Layer 7 of a small transformer language model trained on English Wikipedia (12 layers, counted from 0, width 128). Numbers have three digits each and are written without spaces.
Take only the direct path to the model's output, skipping the later layers: a vector added to the residual stream pushes a token's score in proportion to its dot product with that token's output vector.

Output vectors of the tokens that the questions are about. A number n stands for (n - 500) times 0.0029.
"]}": 221399137307663510219514467303627491482587479538824409477282221411648628572496464383526523229518475171458575596434477304539743359552505590807176586394314510553680724308512354481311500338492265518520636535702658797554671323479391478871359712479574534368314441524366637685549584360858295459676569783477486145426356475156309491272497824598453537552625486244470678360439363543402392413616
"test": 375527383802833732522558378500801606488636369469554392768416295433540409650413289291505576569571327313377556689481085354554523528240184366448491678352449599520436437379444590452394267532354488427380574646508492726702414424530304814837301452624484635563485564623608575467620654416329434651425518394796490517333348585265545447181538677340515511537388423453408392569699349504507630470425
"length": 491489325466676712461455192486520434509464327540688480358144522366469624522628325680222641416741324321408697417221504159446362513475283627740349703500463449623658617479619674307382574326653470374457528646328565747543635370576337671703704296376848479714488394695470557551629771575413490510464533597509479419695149377549510614427437654516725307470358370504297597607713146775382486580509
" Pradesh": 490613136485329424468371233564574307322476295433448426392609436284598560651574190094190534546784450479512439681528444457490331569683178824516456880330468676544762797451436719342340466651267639475423381617270490393790383340351345488506758796179583332684269676600331724477548486656846083608523531678495416284509087367540388475398443668742420486967464530302548317284403479824523756774484
"Professional": 787562439271414258560452210550518524349853416388476359496434173366354593543280363281196608416622380581505569309529408542553594596605466637575359305312488700707586512477662469428313678504525546425143466659422637596666653478453587495548364496353424481669391558648325628600439416520625450651609576397366578444640314536469518552306502463504312340581410218519392575588832256546390423536427
"titled": 547466353665823545454486524692505272355312359512372297486305221404292604722346229362615520344666500462484589549623164353135204657597405509451375346448826441558701591429416505450221536367474210523329446556131615685640773397645581591725449339584487325307500287678459535538603376615637543401534588488551529500374327551275479221314468677309513308721544399513610392633655125626438213818623
"what": 323605374610339623519358356442770508500515348345522469299417426435384495677640382404553593581692541535205640678577423273544399705661382436594692825378571500680363478407661673350500609542512384231348532858552735805687749402438468748822706412242617288343508544601483737401520672428509515742356524555542610254492290404352378657311579579591370412687556504504452294622520314619587295322465
"called": 225544505745782479342525373443982461490640473231525406465543310329461529651457064123638504308807388196323684459460406428630523491682173486593347760273623551704706596284527419343437571733262156393473573718480767690674557368846414667489451389373828366536672559322683326438464563504685375830410543932544562500647331229334522593243442621596436500722541384453574459667364265536654318487620
"rich": 356589489550593640470451684484571407459456418444598459552522342447677487459637539500634456467536443163383708258564560359303404597518552409633436616579539613543781527408527783619428596360500348810339615503381658455352514328469159722377397360529774472544222571581467576661505685433679457679466528563526357626537269621227595519434523642764458620724518386525521417512535352659473358575583
"reserved": 353587444710711375375484552636891383406417582526528450602260588479541546759557443440434493448575394314577525806525453291235511692507366456570324633536814651376682628411549543396363539531257280581559475503536623676676725367421462581821608458408574405521530490725710546647526618593516545487675564676469396467313318468408281379426517432565279559553491234526577422541352170569493488649583
"conventional": 515479392587567395337319354527589464347539473379807401372322368314314577565489360299590485504588480281327513454656551343286323567621508575642524682311580561475605683483480749375483569579463319442334527699530619564621500382577504695516520471299563442655431685534736613507524725590496584618390582627637471552665340546291492533342527526517354523644644284538558477724465455641347515653622
"apped": 444529380602619332423261532533688476488402396389540511619542343351462514492580432633469537513549406460427777479389413364377310637526209511806285352565595710617655681504585643521290373387435397519262333436351706630593655431709500758612392616398305389567467392638492795571405656343323559478536540439445457478564246408434318311273330346485208567553462306485448670371235328672468480453512
"ome": 543613251687368206252589394585474557278342605462512389462519352624533540689696682360337519526331446291496723452438565160504587485710549568668447403200512540482326402460686559345581611560545463477492670513590560525594705387444317416374584876354613321576540368307530745383528479565408456628619506564394536522431353393444466561436533669454284544586450417482640226480580265540701551493450
"Honours": 223614427678838306461356321558522386457589529598328464615400500504254481555385301504375627557622517612454395488392302566369515759579292500446309530526504765584779601489529509487223557753579588418325660524370465448551618442518401481470439593491643403578384429732427390354442522524723345509587590413480556171543256493265478382092505366331595564312679367481467513680635193660331443371693
"ğ": 323573362796821581458564273540641310513831504423466350662562389445444431433262455556366486358476413483539589726742458447528255394512536635478277400367527677675753639242515598541363751705558508492486590403387442804659537308492232505309729629286774424412316697430587622782418512446575314528403513484773576440695238404471299365467479679539602379332773513291524554504403182716466422535552
" charge": 426505521683622497549357411488445592514706455505532343631452128396328497534635301518451649387472387538319423585495497330470434561426463578691283631548594715369427595558573411478444639628556551491516546490340443497509533492370519454548484745347370457466437438509684556495597463488615477435360506455575509422448599623461446425539464461524519668487479543489467430430626338500479313439594
" roster": 642600515455558289478391338693624647314547520370584542547297290667324664539264320354629606324593457478425333358679525338439646576391350614440492500460654493400706617544555610557315876641523354358237470476404670421512624311559598766551595447355548419558476469655521630436435470439661417809523517606599424232500451500548516403436442533363400339524650496326372432565572603489330515386587
"slav": 365536717504778689362576195355638306381709504244796420624319252596333681566354155328629478520577400469403710602568367245371315679500505517732491554471445676534870654222420607491541564509532388290318683477405531325334598382613274554612544404286580363289358660582353457631397549334366327554488513420570372413552245276416344412638511632615352449935838587416604505528517319629322233701612
"League": 615473359680649433228707246465602504383772458348390383660402208554232373575374190398505557439773446593418469290564232504500452790437415586421451532253522706568735620345576569380400537558462561301396496685513504385801592419657491541417684545350560488692622586720614518440416392400601249785427563516674513441443161262481514496467518681648473522391625281333292266659695557517455483378704
" Representatives": 410581524461463329409538321507618336558625434551590407668600411448410608591302446364623641191621651632326528711392582568455523625720518545561306535651621696507676661415395583525346473530453473419552551439353392455676588475519418533653748668393546413685561476630470471620532553578443398569669557570439326346414317676519387565466439525573478399523297379309484291482675286553436629649497
"vić": 260545689669593389649459304471813378391484367380587332559465325495262664460254219449633554444426593436432446415656704267556380531359495767362403598626571618592776546578635455442262738478425377540182664519342371495617556337479219450624475455536724470435252781794491796703455583404623265652438520757666489442676201340357241713465517602555277488756705576306266295577435068651508402269670
"year": 391554500530541533583693254529612652663402301477461387594648206466379687726591303429551564457540463331568696507569420536533362613628507464416470431375619580313537581447412721371328562524443480370470577497429599691392404363566229576618580534496648383509569411714585507320495710606779396546440551549383481500538239650527527431419489610603600429437471387484428558284671519507713479642669

Output weights of attention head 0. The head adds the sum of these rows, row i times number i of z. A number n stands for (n - 500) times 0.014.
o0: 433480277394445669360321656335593463561472541541487618659631705406530569691256221490660296451482733429473615603526583615391634503700589245484335591482550659651247590651483546500422463609395377671527591342400415471512604627509628476618369503491396463424464300326427480701605602399480431632553709601400403793345608262431426535520577511515372653574521438478748547461537475253580430315363
o1: 613478493409433445423682607483418416468440644269463193436474406475531497598616529546581403526469430356491687518550429596835677429717411421556459531429470541501552476480637591543415584702640510435593576635826855512693469368465547461418573559594491540426651570533300552610404247613467393478398407585583527520374650386285237544565509487703407431349647593605562740600335418499846476754566
o2: 480525402491601475712460434301561641399462112483402532369343470587514436493586609560506486397467340475477553296467388501428555470466564545521373358521417533477426550334496700439520640515564591607513507430546627429648573463635578458614482543595433663426527323441432392426522438674594504646294581575486374490474441427446378620474355609633393516576641760579522361629547517411515496519530
o3: 426344364405493501501590647630411478511586331749386245540401582385382491636353444398290734548451585462564393519314599517601717616617471429531337605550466520493585520421375370566497662522361318571652472433487451491423647595619417539528383452588624367524523364707432427547486513576665328433493492419554511538433509361188364497565471329420620485471536633494672684348596375437340423593308
o4: 565608329382426438179547627719773517490439316417317554550457408590457452556330175442381452597458582527598479411301448641550473685506566413629529638472444303478587580679488552450512548534491499508545675339705683649717399440335432244600625478477647384450351391470425543406484536600404480352566641532573600628697696539414281569417470480604601567699549612374426811430415543415576605566522
o5: 622639359435637678418461380689522508424314549433502262465479364454352414403482500539405452383458549415436531570637523471594686562596389456702620639499431574488337587287455451658453623563377441609267431429539457534498474559520373620493426420446177636645626498499479588874663623487667491786657464645460448462400517453421497720407578363528448798475598575510558353543399512531606520368641
o6: 487399475301303502654434535470496697571496561563376554605418578463375437587574624438365488469339370552632657569545578393493472833559682481544551343351488358478437551490501462600374539653450597335377674756595403662399484506561417416673578594499542651871486506467530591759552466464755393396550707482569562378484419717743281592391673288486440650361541485472439517600296406476460457511481
o7: 246387430413555466670713533497443305424524678426220649347473733413488467737385666546538425591418555502663603461593526389412532399548412445438408447259602552481329243760631360440361182615498397658432653453507576579410564654747459557389444482539472235458444508598473596560673618522479513383177389559550728604515497531513426605471389366436585729536534583317455561482289681623464556509526
o8: 602571473468478359493689442478253443542529537321488468311607404396761700511611557654592305485415599558656583662467387817690227530518613618292568401416428823560464281722566487559320592637574469455431485509394606549514380599549565548380697424537440722660535443533444485354544487640425439518611665453542434431320283481536692401278586660480416424379754613616496284564786566552653508618397
o9: 373641625391525458537436271514636583744413604379331667401731519339511414429520301421402381632506534437400513453463483537360425481398447496652435578523321709531514557493725520347617531532500672520531378442542689574623354522505453359465513483491393430485576322362424505601546605467310549511580295492589675402346533643502464580561628530505516714562584439399425567502451522469511533717537
o10: 657126335695453466486620462519538431425482748651431628624412443357441482504389484461603245543516494471541537401506475395536546490444448583444681597626694542478426448595479584385547532471479631571419579516509474589607578653496356498356546570577485550701619420504399425514397615451605526583524689406656548455638732473314412375336344555573462649249421306477386516629361367539734459676390
o11: 438486571556575450488387383554513580315483195425436556237269528419591595366178440406643389642724581614463597301493338556527364235391438471491420445476431364565408576471799571410585514498507716556450261616565356614398598595516652463553646459415521650540498651432447368321643378660493472508376512466481351565538563419458669766516486588451690503571498373527316462337503417566842611472427
o12: 369616496456323617514407868403322443523503504586494384471557520469705455599306663630492712385304614343614501399531397606536263415635552408510282475529600463504478535515603610728665461604498638484599437423573573400520611616397549386339459646747607390477635488515449504523682324789622514816832570618520525544572497538696522368879611258535387518389410462732636425448779390603428700525473
o13: 619550546516245312443371446415360610683406650574568693655576439432424537530602523544318306541633452572416360334375565355379426641596517432463572635426299468374369460606522788621409478486567407402441780505584482520437401366422645680394613389382633367697501586460367551328568334523552437517622388548554421575454406553533305519425642624494433354688548514582539488515650599539357568613662
o14: 447589524391409533668333500409587587620594336702423655408509662547327403428412533425276269420195450653550545419306455417496529741409442426461506625529497709284363552207431619533305603617669617344607624453343377613556452669592416379534574471315452502672509344337556347368546358684660456457330703307673675618539353368510499375579326432580591352534618635612429571562556441438662551598505
o15: 471506409397539628462335588322494334333595463322529646509542442523578363535712314330465538142585374506403474524727518382434607522551452714516377433411540366485517577454595473471533613523450567622370523554568519434610540485340313657460352391568543339446511465654549325685527468571392462611288518563381578503460466473284321548588432524424418571466417525530769469449489602554455531503451
o16: 734302511557410347303594557343562611453551620531739475470509370667612519444508617450571355372533623487533432544560533590571561450478538348438630418548441556598513460685474605579492543438643634356494554532537388587492524457427407364626517517522439721562450530446611385532589766536324711681337527499308529641444648481512341518289597652721375567440399819516510298662423497375537418238605
o17: 535679393590541466377260327580639596434623496630456256628462211588418612582534538410216403437292488477567411554520351516660570452571557678536567508491479598665538629306555553659603461591666479639722613498490599613538429491322618475537502584424500494335420516681454736495638645720390481497438437499767544525543643449438504341279789409531454467394468494597447571236500458447486419589627
o18: 659402456595618470619512444455472717509349343646326543475696641595371455438282664542490411711550328521541437496461469376619431663432484654633304468470368445528535488382483261524190495500419318449459486427295556367549536496564574491605535239430516731421393620388445556712698573402538602271652464493410485478306612552470706586468549558434482385429606600300641551775602407524332381276557
o19: 438688501398435544535364589581545422554421212509603445649393577380458517556602342600565485523607650576613461468523509410428527471433422339643486459520629547518594366479480678445641504373623343720484470594371586234500609477431580665481489458430460497556239231369633436496427450434466671732409222357546516522458657378490581515557486600430267501390632349466455235469389613423298366630411
o20: 607535377487556613614536637619416406620448491562417518428393607391527466337469479622534363594385376525532691384569450681553387706573475633428327465446529524537476474497479512482329514355564646420663569659706357462576503602583527609544614523482464531369518605420552559603429353466436458578491329421394622612549377308625669502532644540465528666469626267088590502585592347335421604507528
o21: 500583472489570584386391750267545572560499540517452390509698497469421251716428357460513239697517511591159595490506454453443742316533447625558445617543612730401490477440595698375463568643394287548466553705381452494517570686509331622354539378762350566251455489463365379431523341579330398496600352507409564332293559558444535484271519521435528515447464533593329660716394429465451481327663
o22: 367480587412479501536420519508560443500557520424524358362477576575428453587507490466600429454373458309458544544500519510524462289551536484605476409512467527507681443428580356334651446504565430285445479393403719436473338362356495438533495376538459702626354403407552382571609436531427545420622856681467631467501517674629684337559739598485383570336551418550266387504295487485563514314445
o23: 596328317659525487525846587592467309606482563458538580429512443543454611555531451509544169646430749318467424484631425499550555610626532432490568687529742507448529458374521546511468322408583369541773581599392417509519397325534475521545318376258422541433558468525409407389307428455403480578275572461531423539650446644410561557482228407526369550496408216330563689454578621690359578528533
o24: 537600619429507541492597707429398582648408407250499587344549505487519334568573514411451456507305589658560508465484489495484509359359367364558512496332524492554595528415440579276488455486569449607579621640640715541534390447706567582339488564375520249601513613636562527334740281532400388512422501428524574440667527076315560446656356770576380385479658527448539555610448422660593711464542
o25: 532523512663666485492470520515580491654586631436474447599865626498549517350436520231499384597530498674553547451560458605385495414492549524388545407540696527463563505748666508510499325378280579323397448394602487399445586535397466668472558577345574374511475619606394530448386424407477456467605604419575416458541579327608448533446417620504501660204444344347477550474553531571780567368609
o26: 490518625295447493417627549651576606611475511550380380406518119348477583589437613450549491325285627527465416482554610401536514373521437516653674707464481537629480566686554553319646607564380481468637629714562642595419495257730491450538474744549448452343472740372487454398463608406568604434606579522333545657680608485630535358529306602501489208549450388468330253414512440400472525219454
o27: 449655367534659391428458571368468460572631429486383480501823702202707458514507685290592607510613491737448560487255246552464528509480400517460568483503496588526552377703523622456438421563630475464543317717397485478486463637513186710446545504595407525456463565448434250584637451497710476399263658528445686480204549250389468537597498547432552454444493715472260400573385521448343471432614
o28: 411668326460544495839414362572544431533449519418463669486374530564580685567604403485748678787600494398498624382424517526320542554456600431401720500352364627477480556377389438477437542552396452556608401470441460663454219503543538546652561662547328582447558324340600440258551567583273504611304427416656306285570365435479521433402610410554557551521546339700537520441547528302680435548552
o29: 549707456290394466261671515558413582720540403457554454480436487469541485445373633392670657432445683676334567553497663603482458651396561321513426453458444654569480532641326460349451481609421590371534340382471434634518503491505555404628581575463466612579633687468514584484586382470337422387737351348281427425373445323595475574409142709546496358615491399576781481523505441431592504470488
o30: 432467453446474275311545395467387579479382609452614233611520431620512649676363663355706586645630465416590494467499365337511642400620678276656499566445377501612503540529361676513406297610534444542625457570512564336544410407603646340605647515570395641405653459531335543592477302524474515470289396522626296407436472474358547575475591377540350332376415391513529446401450596632310382473383
o31: 495410627593544483659482491331556542585681609290163564593386448454450556663870614485560747343484462576541577608604431474423723630393219733595626440368487428568777565629629525455637556396312536434682316773620422529372349431594490494568395467376353449435424393445598620434510507512516580577559487298483537333406568609363494163500805375282435438447435562571525532556377438496455288471489
o32: 425480581372326367483537595688260422387405637596471610482414309570475502515299508415386669732618575378633431486323614478593532242622413524439683790239400398489537491603607242517507597668327279318627551832419430555402520414459612662632498311568593704531376400342542283581254529525698439372478421476482579542570406665456482600353367398342386404323639524585619464353717389423640650512348
o33: 598549459586467525340298411329665648428515573525461799529328437509530513356493303649505626412562537574486465418504248500579503419479356699528466706502324527489392474543625645534546356482598403516651652538344604497459583568522646575429487393378486648383312690419300634541402468451738549440410620727361837968346473544398465341624616688448677458503582432563487437524488276610583375605412
o34: 621671387600749424400611278521506550569320429629358668394547376301684616420504622432381659566786413547610256401540563551328585537582392664539592419508516505583407475697493605670444468363476630521540439533430612454565421601460478628526379421535318392314602617423653548535550715460464410667495448579444757572425461588513558501558319466670400637369568525680520327535500587507377369722373
o35: 543552634275506370487603580471672553633669352540363386450549416437517483445554321413491468421587525536360310399558457670511606609657693453423494460556546556433638482501501631540411584509396630465528451724547484543461489376527300541542316679473639472417552654455537381473226535588525580396469315206422278378507560488590374618365424410490442603567523563585325438545607373402456439346432
o36: 378361456557631482603348509515582376370485581458374585500619492378591399382611545686378579468413519396584606381447431602500277620477652509436479527549602640533470455721438609506595396726537592629579620748468495640568613515526566505420539623442717628503490375533331615484147396494469561313348421492667554544222490625683431610438476360570431466614503494403405460353427632579311555610571
o37: 630781385466584362412500626570320666453586516357616607469560531583287460538622308384463552570721638557551317544606271623392644535541574429435541530316500397461729623550442603524678563645548498419510391560444454218575428469437570618531470321413474550744203353500523276479321466576549300390515789489557365384444390515355510415629520332364512501491527506481468556440555505567503619383630
o38: 403740451509449540504529602450327611558519501439565419635466542580486413479521377427780810437699488364675701610659534420499434630738363586539640537467427389346459627573308505516450307332470595502507597259611455480492528411237590484493652679467480433611386688600647681534585200442506504454391469576489541518520431487587623419704489557609604617560496428672465593405494594693531550408648
o39: 391599499606484552548728576434530409652396457656390569562507412710483566557288820407346544577455469485540310404458425376468606311469451509717607659366577281464414523416691596585454522286368400533527584408501725353370383529657584385442519625538449447572629579497528670491751576621534477683613681393713713411778392620497575710466246584447327651449450454466376419568449527459497432664566
o40: 457737314619425416612685542428659365395472301512386318415657452392325587374562633387368548335426471485691499501420519586837490482597507673525474447489553525365640632483511480543542606436660511650422398540435137569458270501349496415526527428374509533237333498591518540681480441621642589387224504408309646607405414382410758696472588399477428407620423752360630513299579608609642461548571
o41: 476359582525562735738595657544568686494564512576437239689484483645542569500454409549671510535438542574332590717425327471534477550429513520423598508470611353431543268332516463653399473312417403382608563224559663417542514524579397235551484455614571399426479486507345344529607396407541574423326424556595354656331511394557464399530330530638659403471574290692522646636343389354605346502555
o42: 616434530601600478598456569488454416296421347593677436550567620797713575542510708599420273547570409671334444398480518404508489425670496393357367294514561370498441609651749370714425503574445484515477540402418452516450395615253713643374464364285465377508304716524420545444678595585352561479551599319604352594475662584521384425290728525483530348440432449498554627666522525353518580358626
o43: 369572711436386593606496559705364383552560455480557299224671491264372637289571506513456196471440511369351216571421536609603592476677396401517557591516326385409587460581802417526500462596661636161336501313583530429305334550330435530585411442546422449526359567550751433453451342449502464310683418617531469577549293587574527509566468477391591656368575550478349600583463566388491580408621
o44: 390477412514460633666415473465503451615621679620526570470492513435527620480332358547524595459499587595508367508586387547361621553631518407502414597333366551517528470489570559513519570295640466459568506315390456412382504691527517506416502563333430347558453777569649280500563608633318545614512212529367539634463260430504384299498672503527602536340432363611676446579552290395504449565485
o45: 526611593420728646560318479655447539322460398613522428499545311549596555493429533466458535480561527534468487596587375460417506586446533574383478379548444419504489629537745522575484553532704477414885571450506666367729560263501562546559478511529313293447416301539360766471731540394484348578349550535726460543340647434618460602422457409676726676440518319548205661482402514495324693434535
o46: 543479483504744555410403379505445502394341312473467667494371638524745370442581568599516537666507534506727676631397442659562408403311395398435632398454567469627550518384592374544458545546647448634643586469499450538508467616392407615592403540383571340546590475470492572433545947452470588511678637523384604355512722518545483263622352464537437366515463722746407650507538426478556772631515
o47: 340476566476607515360504286417502534667537492588677535429469692648481532599419528253320297547721467363390583482662535287536426305508575332452351515433635657381610385294391438348383457347679453404734638493439410526414619443640525457582486470503591550542710559442453284458376509460694538770405569523522427559648597386602632559506581497487476804649446609505604228429489599554371645394210
o48: 637226357570323353579535283538257520253414571553452378453388443491479704558514417386648404603587270592432594334488687381511542617643492534446529333478517555452563562446489452439468746392615588558281523533629429501389422423482426398745532642717358319363673524515488323492671508409509457472241610746319465476582398449576482312715476402601504286473460418569631729373443580511698390387437
o49: 421260694612629412752584530243527555542573362483440183560274543630445511528513596408556633542365505422650495573424520677620410204557477459390405540578353433530535470498525517589716620528390489625641440372418460520349626503674534512491515654533518626439362417650491591482412498547360648470340560482570176448461340427448487387439449642393402641558420505471599435426577441421672327545431
o50: 622830273625457567504587654490787414398359593353583591481359398556516357394445411539548513469399723417479596275608367623522496278560540411446570422398636518431549527501548530426555440477410555652251545537599322485528433582484462502515492410755567580440496642527417583521391623684536551742399568466477614434695423509377459535409516440487628622384425416412466346519533513526803617421862
o51: 544573616417622542573433537657636444478529432424406697572634643771465438427499339484424735616620464431280395403524484436353611494472537726546558521505454453398654474552479408523478500480190604349343603248506653516440435591636443424517606595719647478380571430552453390427424399645193597452450346373813728544449315325401574546470616497431528551415522514513773348500574473446625368482532
o52: 341529579438384366617660582435681450322346503505480559589492606609419453635362391572652609485416428563580470662654456486370398429417679457485437337687642367450411459497691480548561443572547495517446348543284516349735284325550377424468566461307302487452417435405511333741271457475403607422468293433407552578530383647646431525597294324728154237571341528536494659485427427598545476632454
o53: 425647632295773501654632376593449505367614556667546314353325376415697378624583674594519548564377504470565635573519506589324696420500459307498411436379488507605293467575549369488511403743337328508550384495669480530363503589650561522524484591521195384490305420499577788503487704592527350549369540464496527551434344550586308607586528363426499663572517572343370415540352546487523475363578
o54: 635410664503478601758514317640545632424436243656574584539471562704504566570644509695440231328526566349423648354720475445549523560457489306587396544557441482466499476667580457505454583488301508455567447814757524532430672406622578578500425550343484527463509600358339504435234498590779465824536173371631500768502552425262392321653823461593450519553611596384480597557522468303553459532504
o55: 444400528515540445374476379598523467693554801468574305432332561412599516481666594620500537836257556430397547607554456537454564591513475457656359563755429757570411461325595433494604367470776457339746418320454644594408424535444452558495550386464273609507624422640429517475337358547349470568525486642453662452370283657486461381416542521495627491426398506489477589560535439490394473716470
o56: 334434457595429550592492399525572604411512566561285549707531643217332553505307543614660732610452682493515496498509388387558359434660568385479633589535466344482522342425316512493633443570673547618300563430339463498382494474556363541329565516584629520538547555540376542486480506497615596347520450570606307380471532420484541607414833424392635343648415387651414432607429619593610505625716
o57: 407647452269437388451598449686514530466604489499410380467525611298445533509467576493502552327530400645411464431603509497205513361443668297581566388571454394642373414478471515513514256597637635549460398349498630479512419599640517398496253506121541495591445743405497487700319533372639518423365462414645366543582546365295370632552446551509579465480485603530410366390510319574566422471489
o58: 514467397499351656738481632392413672439509968682400654419655434542360556319683659536441353371544440604531290572662458576526590465292740576382437497355501510587309585320514656583534510623409621474602539591667409443431334398722521523446480546571636465463489496528425556777573495467421287329253634529300436543341329367422696471662440567574407672456476283475497389481682382504460437407603
o59: 477584389425519594498567521583271421532464467372529503682774510502711528680599718525622423549658494536464886588467438174601342537387377544624753621447654427412423446337657347419399413430491344454633411548630575433626444430444488408705566534293383474466564543315330373423521383515685508617562540482614507453480671394326575371632508429542490309405414579590463398419527632575567605447463
o60: 452366523541389556548401465646644362522410503692333461411389445223470472419299642456618382331381421366421487393678555471570484526570399502742436567521555513736391451581367534532439737453523548467334551516427690654444492491405589655322395412362593560572734524477613374636645572536370491493410739473492744692432532396628684452563471572451167291681461408556584547465313580171553433532463
o61: 406563523460567537498471338415499518517530562299538494417555558789364561623571553510372298230443464622471440568609571394508543323345459496504365563518499519537411580552691484545638490605404530544558337449406422647569413499571507601494439400146327428402527626457373417528464589553410420433549493493335380553547467624429555360480355466552530457574383638651456640382510541629616591459372
o62: 538663554556509526449373483543656528428592388429646505278311641385483539460493459321605581715507547466632450505675332532680536528566380282651325463700489560428566508260445474511460535327482325361604435865531316302337591410614491707406534390443466629589611719573628547488385450555271430496450396526345568533574422597563623546732531518516571410489381487160394656547411348703584376591554
o63: 466611483413574593352376537507540358539717498597819254554628555616560403476523725446260748431491552417462443433416647474345398380485543555416417589635434605592555436699656329458482459687360609436447369469726412745608512498555512620575562617511660565476688538514390368725654430550418522568400397278531902439624610654427463504711391431483666433392372471422725465414811388559502417510695

Each question shows a token from some text and the vector z that the head gathered there. A number n stands for (n - 500) times 0.01.

"a": 512531434506435486462534496459551650578419481493508467460447530545482371508549541433463583431436567529445522454366527372546552486523600381474446554562544515559418521444585561487439571545478488
Which two tokens does it push up most, strongest first? "vić", "ğ"

" My": 412582474562647426417507405443514433492515420593515675383588420497460591494408462451444414598544554496518512603517540422649422449354484484528521503438513490600357514447519475365487475558459540
Which of these tokens does it push up most? " Pradesh"

"1": 621463473456600342490520525571619420150579619504482514725676544570627726406393435601402293513571396703447430590579320353518597542493468604391490559394272351631409511549515408592486598494561142
Which two tokens does it push up most, strongest first? "titled", "slav"

"tten": 438595668560348413335452521584466727375273626542411508399573495625437473648400415385633595549474329456408578525399463267512684274435548436471660719728443645546464532557481398533378481553652383
Which three tokens does it push up most, strongest first? "slav", "called", "titled"

"2": 577617554386706404463405633558624492308602610408596613663602537552667731462416474551341332635374410637406415538587374470567560564529378611399503536388380289641406501522452450549570510483505161
Which of these tokens does it push up most? "League"

" the": 422564376499566513473482400538432387576626400599493615370594470514506585553474491431416381567524652497533482545634574456537332485554540484469506421324544499510418537489486496457522414524489580
Which three tokens does it push up most, strongest first? " Pradesh", "conventional", " roster"

" to": 441338405567521522469637290468443449484500511509442561601409368520431529558638506476400527549458451378508527440478643613490547561474491584517618424497392542540488378425485587501567350708424603
Which of these tokens does it push up most? " Representatives"

"-": 407413519391548398600511620409553530401490541176491546409501585352538579325463390352836521432532430383361465593461653420382610535447478650629507450589540374470665541608672467252564287418511306
Which of these tokens does it push up most? "year"

" –": 468391465279402554413396576505436562381574400559687603538579501515558475397456488470484371551594617636509474530639456387648212593423502341466541412457617495578468592432462493556475547639592488
Which three tokens does it push up most, strongest first? "conventional", " roster", "Professional"

"4": 615574575498724379500388557457655530363548602426648536638587512543559743432401459559359374655343450571332501529604390498581594550439384530395549525476450342606361553412502470550556441427509224
Pushed down most: " charge"

"s": 469525581519430581435507516589608580484412471539545636403472372493419363401407418501723568488567481537808528400344494538392604418388581496627585571557514620297532530521479492425495628489391600
Which two tokens does it push up most, strongest first? "test", "called"

" South": 373505493522535495589567556519536504612588546459430573504615467475606501594480421483387468581440525473463453648568414566474342531521482470461514343492454502535448468547594547398393585478506445
Pushed down most: "]}"

"0": 291563469501363244413487626335479620415402347392453504360672543514549633475479411433673495600561573428309497546672560321341692592490615684534528499615550380524573516659613457350554282440730289
Which two tokens does it push up most, strongest first? "slav", "titled"

".": 488756682404486588496474625563494591462587599518606603357632516596336477685413509694605479647612504524498615636587486432611423532334417502579546410479595532540522777374533622446698453567439479
Which of these tokens does it push up most? "what"

":": 509568551546352594498377489372388508701438544562697365500439526635444255538490589664430700583417507368400605422524625437689529455544558237361471615511666675498393494314496567658503584470444703
Pushed down most: "apped"

" ": 453346489331388553396460553475424556397508377569662575534599538500509471388437471475514364472604597625580499533584447404629256587418558376542532400490616481546533590432450462482435544590599467
Which two tokens does it push up most, strongest first? "conventional", " roster"

"e": 492664508632526614546525416501615456569482574481494599568383455545527405409339426397497405619479514436408444386322512488574528492503482418430651641541457554380403573527607486498561540522362477
Which of these tokens does it push up most? "]}"

"@": 458430590514625418613575535325615447374575610428577457695579529486494570466324519548371390541369578721562467632586402541499490496390481514483439450398507435617485447421574545535403525367476211
Which of these tokens does it push up most? "titled"

" Sher": 409401485548496521304500354441444435623554318656375536346710456432322547599403476372408421442522461607574520564576565529563407449343546468611452404453631482480422608332584500495442424525497446
Which of these tokens does it push up most? "rich"

" help": 496484409476549523432514472586519507419614444574557545386625384592545608585557572510452508605498581527501581480576499503495387441518587425423615446482473533578404491504541560445504457627487479
Which of these tokens does it push up most? "called"

"5": 589511493494474333493650579352561507381530458486555419588683635452493694482376442518448367584430523641432497689512482327497559488389594519422553493506390343573467500477616515574438544375564182
Which three tokens does it push up most, strongest first? "titled", "rich", "slav"

" double": 401577449297484620539445495655531536339656467537594562398422480668603596494505483337556377500541556464424493437490503509412379577675505534389510560433611438436527580602476381505476461582597429
Which of these tokens does it push up most? "conventional"

" in": 345430545553427385511548497490448389540369500466431541597458401436491316498402382519509597452658346399555406560373494417452492565318385542700460443564329487530608359666426498253474509534455661
Which of these tokens does it push up most? "apped"

" who": 580458455394475615380613441526529627508471338596539511488509606504460560497583473395391418462486439628543488477502564489583414575498610478456432488536661416525526543414484536579355545609541404
Which two tokens does it push up most, strongest first? "vić", "rich"

"3": 514424449405686460590434483509746319330735623407574550609518489470543472363427542334569417472443516610574410481400473495276533604418525429486548608327407564417305584464518387401534598493292326
Pushed down most: "ğ"

"la": 483606584436382479272428684597589651513323508540596606274453451469438534514529512518686613574585382523706553378420454504574595362482627499439517615614543618535419458575384570572566462664431559
Pushed down most: "Honours"

"avi": 543545545387491504550679632636607691219526708427448203499547796610348654684444504582573622343403432501483515545376361340363572328440456452600643582240538376442532638592437490435623542435678329
Pushed down most: " charge"

" portray": 578473430538585494438586365478518445514422435642585521373592457618457618543597447438466492458549499353496531476540608501573493471441562468572523516502557516535430414420400389418497440561468515
Which of these tokens does it push up most? "reserved"

" was": 540508512515452527302408487502447596470423440561461434537613489681479610580556463506495551523453541382460563410564453405496536496466453522574531477499497460635439466479418446381565444564646441
Pushed down most: "ome"

" Louis": 562614730442458553510325605382449640681697573462562654302488557443378283613481517577606455762425401547341446610531584370426445545284438534510640564524579497257523801340519625544735324553342533
Which of these tokens does it push up most? "ome"

"9": 428450533376396510492355696455538468500575444340553570474570545396496437447534339489789628605564273471592372444523700284387468447334578506588474662432550427334455448692617462314627377408534426
Pushed down most: "vić"

")": 563454492428347545560784688473399609596373466513562227530358444496525322570612560620547710464488502225513479325428495602455544643661495426598450577500461508602702377418400592554641542661315611
Pushed down most: "slav"

";": 378417438434435449586446707458508457356492434334559565705343448547621400183575376529723505442581572404470509517487520356504548711579543410506381598591479526469459441581640381360498495487478461
Which of these tokens does it push up most? "Honours"

" found": 575537409514627482492523279694476395468465523665393593485616404656658601482470339444505415481642509542374480612577558355517439440403501520513468415436438552676432445622501457383449524568565505
Which of these tokens does it push up most? "reserved"

" also": 585458453449564564359533367530575546530409353671537540372575550565505680516621476360409429424491423512454538468517569493560482543462551464491471462540695475494478496442439481502435460557520477
Which of these tokens does it push up most? "rich"

" poly": 353516458526512439535515610450437461538574482485584646473323388441454399542487587488389571497532624490539516590482437475579323547448411372534484424489454488468502507489370578487453535672393741
Which two tokens does it push up most, strongest first? "Professional", "ome"